Layer 8 of a small transformer language model trained on English Wikipedia (18 layers, counted from 0, width 96).
Take only the direct path to the model's output, skipping the later layers: a vector added to the residual stream pushes a token's score in proportion to its dot product with that token's output vector.

Output vectors of the tokens that the questions are about. A number n stands for (n - 500) times 0.0036.
" #": 565 452 517 503 546 610 439 700 406 498 458 665 443 549 551 631 559 426 471 317 630 460 517 454 563 486 481 585 424 659 496 481 498 397 559 684 632 283 721 641 527 311 662 531 552 409 472 382 517 484 364 444 467 496 520 534 486 345 456 560 519 361 557 549 514 226 468 518 551 525 315 488 643 475 517 432 570 515 366 350 485 475 518 610 443 394 548 505 616 481 576 373 508 507 473 552
"ful": 407 748 549 452 561 545 487 338 521 238 533 480 466 404 528 476 659 546 430 488 386 420 358 641 348 283 326 560 597 387 625 429 414 464 373 585 625 439 600 654 429 475 681 402 716 220 445 821 482 705 625 298 629 712 533 569 687 480 447 237 492 470 620 814 517 711 251 661 678 537 286 398 505 496 108 638 459 496 492 446 619 407 520 692 464 567 409 547 415 410 708 462 496 288 398 558
" Player": 327 502 354 621 621 692 480 660 497 545 501 334 560 566 523 292 682 303 452 465 679 410 451 544 529 580 337 488 497 579 568 432 550 376 538 806 667 525 595 635 346 369 621 546 526 313 490 482 640 452 375 346 692 680 584 494 460 454 532 644 379 440 513 519 514 245 275 554 654 699 247 438 578 465 313 600 387 399 326 295 532 485 563 663 552 526 511 506 712 472 557 347 425 551 516 435
" single": 514 711 543 462 561 384 380 450 497 568 409 406 534 478 569 439 705 503 392 435 591 585 391 578 648 437 411 468 511 613 478 412 483 327 494 443 389 385 552 472 438 488 621 502 434 453 422 552 592 396 602 447 583 590 571 578 484 586 534 528 402 399 468 498 696 486 509 492 583 392 490 389 571 469 388 525 578 458 482 536 475 398 592 638 447 540 489 492 559 296 484 676 485 477 592 543
" 2012": 648 515 594 515 544 534 504 522 439 589 417 467 631 588 480 495 678 417 437 417 515 470 552 583 537 476 383 489 364 680 558 418 548 282 520 477 437 353 718 627 514 453 582 538 530 509 562 440 504 385 552 430 599 539 425 437 418 495 439 572 625 590 469 550 472 513 645 521 591 460 594 360 338 474 452 480 390 480 471 456 603 445 444 504 403 566 436 456 603 498 586 553 360 464 410 395
"che": 307 404 566 525 488 608 267 370 429 470 577 407 539 491 487 407 544 554 341 506 423 433 494 310 531 352 289 481 610 557 793 376 621 428 337 477 535 577 513 515 514 393 646 481 713 473 498 654 593 651 224 310 593 499 477 642 611 498 554 614 495 487 595 435 776 464 606 773 741 456 336 468 636 485 494 467 584 454 408 477 436 484 494 480 734 484 328 606 509 553 297 565 624 494 245 450
"men": 405 472 211 482 611 578 380 615 677 691 686 317 493 516 572 478 545 452 361 591 431 595 660 340 361 384 505 503 547 440 595 344 527 367 612 520 451 406 396 536 450 357 456 382 717 721 312 552 489 693 517 364 557 634 556 683 629 328 445 471 328 425 433 672 579 652 394 761 588 633 265 370 478 488 295 478 409 496 359 563 658 445 638 558 522 448 420 659 549 384 716 371 514 601 578 310
" 8": 565 608 541 585 483 490 470 503 397 553 498 591 536 411 617 470 486 495 487 539 503 481 509 737 404 381 439 463 502 557 514 457 455 383 546 410 473 405 519 647 606 550 476 473 420 499 540 448 571 398 545 491 420 582 434 446 423 435 523 473 482 372 612 447 529 385 603 452 523 428 470 502 546 493 490 474 552 568 471 448 476 544 512 552 477 463 552 510 698 473 569 428 487 466 479 600
"less": 434 598 727 614 514 439 492 356 473 444 562 516 451 560 663 481 659 454 358 501 497 583 489 602 227 419 222 500 483 431 533 260 396 579 320 588 657 373 570 531 459 432 522 438 533 170 376 576 536 630 567 341 713 768 652 656 445 404 404 338 630 629 520 656 527 672 340 601 557 386 247 480 369 494 23 534 655 493 366 595 658 538 591 621 579 586 514 380 497 476 646 514 548 482 431 646
" wh": 639 414 534 557 664 539 591 469 548 522 490 389 492 655 438 537 443 475 388 299 561 452 466 408 489 277 493 489 471 315 490 560 571 377 242 551 584 570 432 525 751 537 706 523 557 372 614 498 560 554 440 460 594 691 408 575 454 451 410 417 494 454 326 551 528 610 436 636 475 522 583 483 552 473 424 493 587 481 464 582 385 414 557 359 455 607 214 543 554 543 526 461 623 486 577 562
" ISBN": 607 546 486 421 582 638 476 744 393 353 404 553 310 543 571 553 597 578 486 357 716 361 476 415 588 534 510 543 609 472 629 562 774 438 479 532 740 224 731 393 397 280 787 511 385 750 509 500 469 555 435 327 664 425 403 434 397 331 483 466 665 456 365 605 629 565 639 480 445 341 671 427 625 465 369 526 406 368 386 406 520 458 675 583 400 401 356 584 726 295 501 500 346 538 567 280
" example": 675 599 352 494 691 569 607 692 556 406 357 537 541 613 440 375 713 303 433 437 676 369 609 519 447 148 543 400 531 599 580 578 473 433 478 622 477 185 579 660 560 491 713 368 437 316 287 430 530 538 313 376 803 774 579 675 656 340 315 311 612 590 301 692 511 695 413 725 626 528 330 357 477 476 370 549 627 249 534 591 526 198 490 754 465 559 406 393 633 196 638 601 457 590 246 489
"a": 617 535 424 512 436 409 562 450 543 471 509 540 626 562 553 639 387 449 566 503 446 624 590 548 425 525 391 556 450 424 419 614 392 462 444 630 356 497 351 439 501 510 339 719 678 608 486 518 577 453 501 446 416 629 483 586 584 497 449 607 481 496 400 540 581 573 370 429 411 628 717 496 334 511 633 344 401 586 546 609 453 644 409 393 686 446 400 492 400 714 348 495 128 557 438 448
" census": 580 563 532 605 596 325 631 544 525 418 494 545 628 558 270 309 557 494 681 334 677 418 456 517 534 441 555 549 741 676 278 788 704 440 529 392 503 244 642 654 337 265 583 335 622 731 549 319 455 413 351 319 401 541 693 553 468 277 518 187 573 517 461 470 521 595 406 630 589 402 468 451 443 461 374 600 589 337 304 449 506 368 556 638 668 702 325 519 810 386 700 486 508 529 332 479
"ham": 396 540 422 573 433 880 484 414 454 232 540 348 695 360 409 460 484 641 719 518 488 478 538 547 578 347 304 478 713 556 477 437 402 512 358 492 518 484 458 577 471 328 450 628 594 627 568 485 587 626 501 250 431 477 714 690 561 420 399 732 503 456 513 629 506 564 471 645 488 587 457 403 466 489 384 467 335 273 293 309 485 462 488 423 548 441 726 647 772 414 602 541 726 338 437 425
" with": 526 352 555 467 568 604 466 450 497 533 283 542 405 599 610 606 686 648 480 499 628 509 452 528 483 515 532 554 455 412 535 427 484 462 658 599 421 613 642 552 523 540 462 454 447 507 590 553 480 661 389 540 511 499 400 486 495 444 344 424 488 583 446 559 611 587 303 463 433 467 403 464 413 505 471 455 437 553 530 431 427 438 549 561 433 489 455 371 413 572 490 641 535 466 632 344

Output weights of attention head 1. The head adds the sum of these rows, row i times number i of z. A number n stands for (n - 500) times 0.0016.
o0: 496 441 488 647 750 548 395 468 509 421 412 699 465 445 646 528 530 395 542 404 567 497 378 488 591 474 418 496 489 403 434 384 713 465 378 621 577 313 312 590 554 546 701 630 476 546 638 382 521 657 493 442 553 591 410 686 746 448 430 351 611 516 661 571 296 154 416 641 209 660 403 441 288 654 478 532 268 481 463 567 754 394 514 505 460 611 488 495 656 193 420 528 496 433 638 462
o1: 366 464 268 558 499 533 597 375 624 229 532 493 466 572 333 506 713 444 626 426 446 225 470 212 324 631 480 565 620 366 556 588 564 769 449 402 643 468 555 616 345 645 473 605 598 616 534 441 713 459 669 506 334 623 417 712 467 634 461 574 531 533 689 289 675 407 588 514 812 648 305 568 218 651 359 478 382 547 477 528 217 646 502 308 603 307 443 422 515 610 702 365 441 469 450 455
o2: 434 494 613 375 374 498 498 473 535 519 460 453 719 567 742 350 455 453 636 692 341 506 617 760 524 518 314 631 710 479 556 590 469 559 659 317 378 624 554 534 483 661 283 699 433 374 493 370 587 562 502 321 320 493 501 788 467 644 558 321 328 367 567 475 500 455 544 589 383 655 337 528 505 374 423 527 471 501 309 407 491 362 600 604 469 737 358 433 368 311 681 779 566 341 423 399
o3: 591 539 675 507 504 304 193 363 654 665 542 342 490 179 650 517 487 528 516 587 591 597 456 826 331 354 378 553 588 373 503 392 385 487 646 691 479 212 368 328 764 586 594 466 314 406 889 326 590 483 642 425 351 634 531 539 439 623 486 533 299 439 252 560 757 355 427 391 518 564 472 473 493 491 501 471 399 277 586 519 437 635 544 641 651 446 573 380 547 553 713 493 566 477 524 551
o4: 583 504 350 558 689 448 512 469 687 424 506 628 533 392 549 681 354 301 705 471 503 296 616 402 605 508 677 541 354 614 610 625 243 801 343 441 566 508 519 330 551 693 755 509 390 504 330 541 380 295 784 234 350 637 647 626 506 485 646 489 297 218 465 507 478 345 534 645 229 491 463 485 550 304 586 454 693 547 571 685 575 394 255 515 606 483 582 481 301 344 440 508 329 661 652 501
o5: 621 104 474 529 415 525 537 655 359 402 631 711 425 669 478 281 412 336 634 415 366 359 705 491 524 761 538 306 331 406 376 597 617 334 596 520 415 523 341 382 526 351 520 492 474 458 479 268 349 497 412 465 439 204 499 530 690 408 459 687 711 606 300 584 414 316 501 512 382 615 504 624 629 477 668 624 416 711 767 449 712 606 619 462 704 505 549 465 495 778 484 462 800 260 360 646
o6: 651 571 563 672 338 454 450 449 626 345 543 576 622 394 442 507 116 543 545 284 275 620 525 573 140 558 426 519 753 456 747 422 698 346 342 500 508 411 433 388 530 603 126 553 728 607 763 599 664 384 208 348 441 412 519 609 527 285 543 436 574 433 768 566 413 520 480 714 496 474 506 474 675 637 610 395 579 459 399 691 340 355 634 625 483 674 538 501 638 620 364 398 571 126 545 505
o7: 567 603 595 462 358 422 563 472 585 505 497 401 412 480 467 295 508 462 412 373 506 420 410 511 521 643 395 664 553 577 648 558 430 328 519 772 549 376 413 496 334 447 633 575 365 513 468 459 412 417 473 347 621 383 449 517 653 470 704 444 623 567 350 636 548 526 562 507 532 566 419 478 675 636 466 663 266 329 567 194 446 504 454 601 568 566 540 376 561 544 679 613 327 653 327 690
o8: 522 345 352 478 410 430 793 505 523 706 621 530 343 360 429 479 403 517 740 347 545 433 448 758 461 460 594 435 412 511 476 574 776 587 539 372 260 349 473 601 364 381 679 580 370 493 491 264 639 569 578 178 670 330 553 270 358 344 502 672 475 619 618 401 672 393 432 607 354 644 670 518 506 738 373 556 691 533 551 526 437 415 567 402 295 503 515 580 529 555 510 619 539 363 578 541
o9: 251 327 442 381 612 446 427 388 681 695 528 551 518 374 579 382 501 331 650 769 538 397 637 626 548 484 401 628 514 499 531 418 440 299 596 598 563 558 518 658 558 564 300 461 441 468 268 704 716 545 682 409 444 623 445 414 462 412 710 405 632 436 696 401 685 522 553 540 599 413 543 433 537 347 395 425 280 693 429 261 435 362 610 690 449 402 562 375 536 621 556 479 517 358 541 441
o10: 509 698 526 415 376 879 319 559 624 390 274 704 648 451 262 485 368 588 557 636 365 602 644 519 454 483 307 492 607 643 433 604 465 343 485 473 441 513 434 577 457 484 587 810 592 535 502 433 325 537 413 473 455 428 490 665 418 433 656 780 291 148 491 724 451 385 569 381 491 743 435 605 621 495 393 417 373 512 555 354 628 816 348 454 279 881 423 424 558 720 522 299 415 234 439 506
o11: 232 195 549 189 295 787 375 433 457 499 411 312 300 378 661 641 485 367 303 491 519 712 601 215 644 391 726 533 487 441 662 381 620 636 699 579 659 565 392 406 481 479 479 631 423 529 429 605 552 459 452 389 686 378 655 591 633 532 576 430 548 406 442 305 579 428 377 478 492 597 474 556 406 439 430 493 668 739 714 526 580 588 460 442 641 610 467 595 257 384 617 608 495 519 390 641
o12: 327 253 447 431 435 550 500 534 480 403 415 84 489 532 669 212 600 420 372 668 484 651 572 350 620 560 296 686 460 469 706 381 433 674 295 540 656 819 445 567 525 213 857 493 567 330 752 388 517 464 536 493 604 312 339 458 507 496 529 503 602 438 661 615 518 462 524 598 459 492 562 544 369 764 393 455 383 646 200 327 424 620 542 508 735 516 436 565 431 586 605 367 498 767 586 460
o13: 723 589 469 253 546 495 623 554 718 390 463 460 475 653 410 325 588 456 786 341 665 605 783 277 533 625 339 590 511 640 569 255 545 466 333 492 294 97 466 397 417 383 313 506 681 472 481 777 451 421 602 300 393 277 494 490 510 505 479 485 426 549 508 658 864 325 747 549 703 442 561 483 494 336 428 306 226 271 513 524 975 507 546 772 469 715 439 618 237 560 462 548 552 675 550 225
o14: 662 566 519 437 580 481 662 155 820 556 623 105 513 573 620 350 464 482 435 599 384 524 517 474 306 490 529 503 557 468 493 347 439 536 615 760 371 534 492 619 303 311 441 539 633 421 273 471 579 594 777 546 456 519 494 901 365 450 633 489 355 299 497 327 228 560 697 362 495 364 517 335 603 721 330 304 740 572 844 548 622 596 539 536 607 695 537 382 375 481 295 451 426 402 493 564
o15: 536 567 432 262 553 272 817 571 656 602 346 621 348 244 624 469 299 635 288 377 720 505 521 338 290 548 553 182 398 276 662 490 394 598 501 545 480 672 294 602 519 421 429 498 569 517 580 519 399 625 342 575 571 787 279 511 604 490 400 542 644 392 387 424 459 619 469 628 611 519 361 616 384 552 379 732 332 657 382 473 611 357 742 496 311 799 470 569 241 561 546 598 700 484 581 581
o16: 286 689 365 580 588 173 601 489 277 618 647 327 524 557 403 294 441 742 622 388 383 499 471 337 460 413 577 497 652 607 333 527 462 404 594 799 357 481 433 816 481 607 306 426 429 614 416 335 537 252 547 337 412 314 477 702 544 188 512 345 635 435 226 506 322 410 799 452 697 670 594 604 610 463 382 573 339 736 440 508 620 624 468 509 305 612 765 669 659 677 578 416 485 717 420 522
o17: 609 336 510 279 549 512 448 636 562 509 559 441 517 530 470 607 620 495 508 388 607 644 478 623 296 466 676 581 126 358 366 519 404 365 715 693 659 460 531 450 491 448 438 277 450 603 557 436 468 539 546 360 533 434 653 402 432 279 402 505 385 599 279 540 545 532 536 677 267 555 381 643 402 285 556 546 574 552 649 471 586 315 582 696 618 485 499 249 450 726 499 745 629 541 465 595
o18: 610 624 475 345 383 674 343 500 539 495 440 395 316 526 604 409 606 413 157 512 445 463 494 791 323 544 542 532 380 749 511 362 548 421 624 537 723 492 552 418 697 368 507 644 429 357 505 385 361 378 499 582 435 601 532 567 661 412 498 866 554 525 620 445 557 313 563 707 499 510 442 735 485 506 698 590 479 441 452 654 261 579 712 337 379 617 393 457 378 440 561 321 433 327 516 429
o19: 584 658 580 836 407 583 394 246 393 182 535 377 637 502 371 708 495 612 557 635 529 425 424 630 827 307 547 409 705 364 452 536 448 611 539 361 460 373 767 572 605 431 486 473 362 585 470 401 389 357 442 318 730 599 388 571 475 400 328 807 561 509 552 545 768 520 636 521 337 444 422 529 660 407 295 288 452 753 432 355 462 634 388 534 542 293 304 537 443 552 471 482 619 449 428 681
o20: 366 423 510 334 542 626 280 462 606 513 418 211 465 504 334 557 545 463 545 438 590 363 593 511 427 587 416 631 502 622 524 448 787 600 625 503 551 359 519 602 583 709 603 388 737 169 534 457 227 734 514 496 738 656 194 465 485 463 366 536 515 486 285 200 501 544 487 506 557 612 728 386 411 664 604 426 488 597 597 568 645 285 644 494 518 449 518 290 428 492 560 564 452 623 366 512
o21: 369 329 482 715 546 523 447 350 395 342 506 168 417 508 396 412 150 633 519 734 512 634 484 557 561 812 585 644 269 502 146 559 757 699 405 439 622 395 441 381 363 632 682 491 570 581 353 381 423 664 577 476 578 190 640 597 269 401 446 671 524 486 562 298 592 390 451 491 595 694 497 513 493 435 596 535 409 423 464 638 551 678 452 507 656 588 821 654 445 427 553 566 322 334 409 641
o22: 435 448 316 606 354 548 345 458 546 511 526 279 485 493 273 455 391 377 780 721 758 699 650 255 337 496 713 816 353 526 686 386 379 277 558 588 247 601 426 562 603 590 374 519 631 682 304 484 458 410 451 641 485 603 507 437 576 619 469 807 709 660 723 326 475 460 261 555 278 560 523 475 334 321 639 480 456 562 817 661 351 334 423 560 497 420 375 621 504 403 464 632 405 576 415 392
o23: 444 451 474 539 593 380 577 515 267 349 703 513 587 539 702 572 412 385 590 425 362 344 275 414 636 499 565 329 444 582 399 505 591 502 240 662 740 628 297 528 581 581 417 273 622 451 556 409 535 578 403 398 704 565 570 348 488 302 496 687 475 415 604 510 603 171 408 429 588 512 518 500 475 535 814 502 562 349 548 386 538 643 289 798 465 560 526 599 457 595 669 655 444 496 587 216
o24: 436 759 649 450 512 666 690 350 392 517 482 552 382 364 508 698 683 411 515 419 606 391 315 408 553 564 312 581 421 613 686 322 642 323 576 458 548 604 447 474 599 416 504 764 574 431 581 424 592 609 504 68 585 595 456 407 304 320 468 640 452 374 392 577 500 533 470 144 393 477 331 712 462 549 514 501 500 662 437 585 661 509 474 359 673 592 489 474 915 406 415 487 639 437 372 413
o25: 728 366 420 603 364 561 557 264 559 396 358 462 772 630 486 828 492 438 543 650 470 353 682 93 571 503 563 466 511 536 350 757 463 694 435 410 569 610 330 528 324 479 136 466 491 391 496 467 496 439 713 388 487 432 491 512 738 258 673 492 589 743 471 478 558 550 141 485 517 377 562 312 455 548 402 594 418 297 407 592 434 576 482 312 456 660 683 430 524 597 585 751 486 712 681 390
o26: 522 316 275 655 232 457 281 461 330 337 611 596 623 651 370 562 596 668 498 324 551 587 590 373 451 693 474 332 539 453 584 339 471 579 482 535 487 644 468 440 428 298 572 590 652 598 696 645 386 691 638 479 402 352 706 862 666 584 391 624 550 282 632 285 387 542 476 584 426 477 676 441 684 451 509 535 442 538 269 425 375 507 602 514 587 418 514 496 457 530 514 277 540 549 128 655
o27: 544 611 806 531 613 569 497 826 482 518 420 504 679 508 495 846 406 280 718 434 348 328 544 568 499 559 794 398 536 507 612 591 460 474 490 539 582 842 264 472 261 603 355 502 351 381 629 683 462 576 588 686 274 233 392 465 550 552 531 746 482 508 302 283 617 339 208 210 591 553 469 659 599 509 407 692 614 447 324 559 430 342 322 700 452 531 511 321 441 583 238 309 479 349 549 533
o28: 417 432 753 351 574 294 550 628 484 537 510 712 407 625 778 652 600 515 628 479 470 511 396 487 431 713 346 477 244 430 585 481 235 526 530 270 295 425 574 191 560 603 443 596 439 534 649 682 665 352 629 935 667 451 526 521 369 405 362 541 434 611 488 396 458 492 624 329 478 553 721 521 565 694 555 608 422 579 726 656 350 626 320 432 86 306 422 541 463 442 448 612 445 582 246 291
o29: 567 392 312 540 580 626 490 515 634 716 573 494 519 308 339 396 509 307 725 633 616 375 328 528 266 667 406 326 483 646 471 544 536 577 449 503 581 264 441 577 313 494 404 565 542 617 698 572 565 518 469 356 505 481 481 244 310 398 520 523 403 452 346 543 575 620 368 710 449 545 480 487 504 439 668 498 515 556 559 369 717 692 350 607 522 469 245 792 535 476 617 537 323 619 557 535
o30: 618 461 380 531 351 621 312 444 511 513 692 373 515 393 576 582 619 209 506 583 322 522 532 502 189 338 454 536 520 441 553 519 571 299 569 249 612 526 487 631 514 623 494 608 481 724 783 390 567 420 351 760 653 466 495 416 544 467 496 358 607 592 532 627 517 387 630 566 544 538 478 385 464 278 478 589 692 502 509 473 677 778 573 268 160 642 417 382 440 554 387 496 423 667 405 525
o31: 522 338 638 483 725 432 735 378 554 637 369 579 673 449 607 535 771 342 490 545 787 653 494 411 348 442 286 544 426 488 435 691 608 407 744 554 299 263 311 582 602 302 688 557 484 578 440 290 316 364 512 602 530 551 558 416 302 596 457 629 618 331 696 648 609 571 406 411 510 368 531 517 396 620 324 391 574 613 472 584 497 209 436 610 714 703 203 534 318 237 542 430 468 511 501 549

Each question shows a token from some text and the vector z that the head gathered there. A number n stands for (n - 500) times 0.0069.

" back": 570 365 473 531 245 422 635 380 698 480 314 410 550 225 580 651 482 465 481 643 448 352 578 478 463 683 429 482 570 283 399 525
Pushed down most: " Player"

"ially": 609 603 640 510 530 257 454 568 501 484 468 334 442 464 504 531 467 412 441 485 278 470 447 424 441 385 333 399 474 474 507 550
Pushed up most: "ful"

" 23": 526 420 498 352 300 578 385 515 538 430 638 350 431 548 425 598 459 501 412 526 422 458 486 599 422 611 377 589 487 493 466 553
Pushed down most: "che"

" on": 476 603 461 446 390 401 457 497 489 550 475 399 518 451 496 591 391 383 474 435 596 410 361 462 595 477 460 601 603 530 432 542
Pushed up most: "ful"

"ton": 527 495 473 571 461 456 534 459 541 460 526 433 512 383 481 488 431 476 536 486 454 556 454 537 436 501 484 587 483 506 518 490
Pushed up most: " 8"

" down": 423 536 502 618 299 348 504 521 534 470 391 576 540 274 570 583 424 491 560 546 549 526 356 455 334 571 441 634 494 354 405 482
Which two tokens does it push up most, strongest first? "less", " with"

" 2011": 438 509 440 389 318 531 398 476 571 499 609 319 402 535 254 411 506 395 593 555 513 409 557 582 501 562 304 579 692 558 743 432
Pushed up most: " 2012"

" =": 487 600 609 601 526 522 565 401 655 534 598 422 432 406 463 415 424 612 487 492 494 549 371 557 508 506 574 678 420 513 561 459
Which two tokens does it push up most, strongest first? "ham", " 8"

"-": 346 440 412 535 486 501 461 371 387 446 453 450 491 518 258 339 319 416 611 432 438 702 596 533 428 304 537 476 633 622 408 462
Pushed up most: " ISBN"

" —": 501 569 503 580 500 527 504 582 444 600 510 479 320 450 472 535 427 581 539 519 531 430 432 488 391 464 472 592 478 520 500 543
Pushed up most: " example"

" at": 490 519 512 651 299 392 565 501 532 467 427 535 487 297 551 559 446 485 544 529 569 544 378 491 361 575 462 608 505 373 450 450
Which two tokens does it push up most, strongest first? "less", " with"

" |": 560 515 476 584 488 516 532 559 433 521 545 520 401 435 476 506 383 523 560 448 545 501 403 496 384 444 484 576 423 569 475 532
Pushed up most: "ful"

" a": 381 512 379 461 380 499 376 506 557 496 493 316 372 550 309 369 416 367 596 494 516 414 519 526 447 485 316 563 756 566 717 414
Pushed up most: " 2012"

"er": 428 555 384 421 322 628 403 549 449 526 632 446 476 530 400 447 517 374 602 406 424 594 378 660 539 363 408 474 494 552 605 205
Pushed up most: " Player"

" L": 491 462 378 502 409 583 471 467 473 465 588 460 450 481 423 395 447 392 581 431 455 551 469 607 532 443 436 571 566 536 519 321
Pushed up most: " #"

"eth": 487 460 397 508 424 578 491 457 486 477 569 461 475 471 441 410 444 410 576 434 477 548 485 565 505 493 462 560 530 525 497 357
Pushed up most: " #"

" 2002": 456 550 475 500 427 553 492 527 469 566 539 440 365 495 454 433 410 439 509 476 514 427 485 490 429 434 459 610 557 492 550 522
Which three tokens does it push up most, strongest first? " 8", " 2012", " with"

" game": 507 550 471 569 450 495 408 462 516 522 471 462 533 336 512 638 339 414 490 438 572 420 443 493 622 556 453 641 634 486 426 521
Which three tokens does it push up most, strongest first? " with", " wh", "less"

"ly": 556 550 354 531 310 563 602 512 529 303 551 430 563 329 624 545 393 439 568 367 445 335 447 511 366 675 597 699 630 491 554 495
Which three tokens does it push up most, strongest first? " wh", "a", " with"

" public": 419 590 474 390 517 596 425 484 540 492 493 429 408 503 442 501 487 493 445 492 480 451 592 496 520 483 452 544 600 529 564 492
Which three tokens does it push up most, strongest first? "a", " 2012", " with"

" May": 498 522 471 369 323 559 439 471 541 460 649 388 442 481 304 479 517 425 584 543 488 443 541 593 518 627 344 612 622 547 678 435
Pushed down most: "less"

" prop": 555 684 440 599 440 508 413 637 590 637 456 564 533 458 426 586 388 252 499 210 693 365 307 444 556 641 486 746 480 482 465 349
Which two tokens does it push up most, strongest first? " Player", "ful"

")": 536 445 406 563 411 485 485 483 480 461 536 476 437 410 410 457 443 434 540 498 488 554 487 557 551 373 412 592 540 547 500 431
Pushed up most: " 8"

"8": 487 567 571 569 568 456 494 450 470 537 545 553 365 394 517 522 387 520 541 571 487 469 436 528 438 513 427 669 460 558 462 545
Pushed down most: " ISBN"

"o": 633 553 324 474 417 357 550 509 448 352 502 517 467 317 496 607 413 446 564 484 622 412 561 489 526 529 486 551 493 451 569 443
Pushed up most: " wh"

" for": 349 670 489 641 465 431 339 544 446 543 421 600 580 486 504 550 325 543 586 364 585 382 554 404 478 474 509 578 755 528 547 508
Pushed up most: " with"

" and": 484 638 433 513 540 400 463 485 495 522 477 525 532 479 496 489 380 402 608 511 612 608 576 569 511 595 461 580 592 514 450 507
Pushed down most: " census"

"75": 443 605 619 562 614 436 487 439 484 559 541 540 325 368 548 545 414 514 494 652 482 442 455 516 416 541 424 719 479 525 459 552
Pushed down most: " ISBN"

"um": 515 431 359 490 383 602 475 466 487 478 604 484 465 476 405 393 411 396 609 411 430 539 469 646 553 446 421 598 564 555 508 318
Pushed up most: " #"

"et": 482 449 556 470 597 509 550 384 480 463 449 657 320 410 550 641 413 453 485 516 458 526 587 372 437 452 447 569 617 421 413 551
Pushed down most: " Player"

"ay": 509 484 462 588 457 489 531 458 547 492 562 402 495 388 462 482 440 453 522 550 467 568 473 550 474 495 481 582 498 519 506 520
Which two tokens does it push up most, strongest first? " 8", "ham"

" 2015": 499 589 374 481 406 553 469 523 517 442 489 433 480 395 374 572 309 381 592 310 548 408 438 524 496 570 400 686 642 582 554 372
Pushed up most: " with"

"\n": 646 472 434 691 481 247 412 543 516 448 475 527 416 458 376 349 409 437 627 397 537 598 524 473 524 505 552 403 460 559 566 501
Pushed up most: " single"

" was": 345 558 384 519 360 496 338 514 586 567 443 332 411 577 323 364 377 409 591 432 570 376 520 496 458 430 367 543 802 591 726 456
Pushed up most: " 2012"

" the": 469 529 532 659 288 392 577 485 538 467 437 519 480 342 564 568 456 482 536 523 560 562 397 487 364 593 456 634 507 395 412 448
Pushed down most: " ISBN"

"ang": 465 475 492 605 500 470 471 486 485 563 540 562 422 459 454 433 431 502 532 493 504 513 565 554 456 427 444 581 548 514 574 479
Pushed up most: " 8"

"56": 460 594 590 601 610 427 496 462 498 552 565 533 341 427 524 470 396 497 510 616 501 493 470 554 415 550 407 723 489 578 460 553
Pushed down most: " ISBN"

"ional": 274 549 520 564 192 506 337 560 542 654 327 546 469 594 442 727 663 725 531 140 729 362 574 383 350 329 415 362 517 649 700 406
Pushed up most: "men"

"|": 553 507 389 559 372 519 464 588 508 550 508 537 431 451 389 491 370 507 599 412 546 489 468 507 517 462 444 606 518 528 519 521
Pushed down most: "ham"

"c": 561 368 514 521 684 501 475 640 696 573 255 566 240 481 351 591 671 653 369 425 479 557 567 476 256 576 494 514 517 585 513 390
Which two tokens does it push up most, strongest first? " example", " census"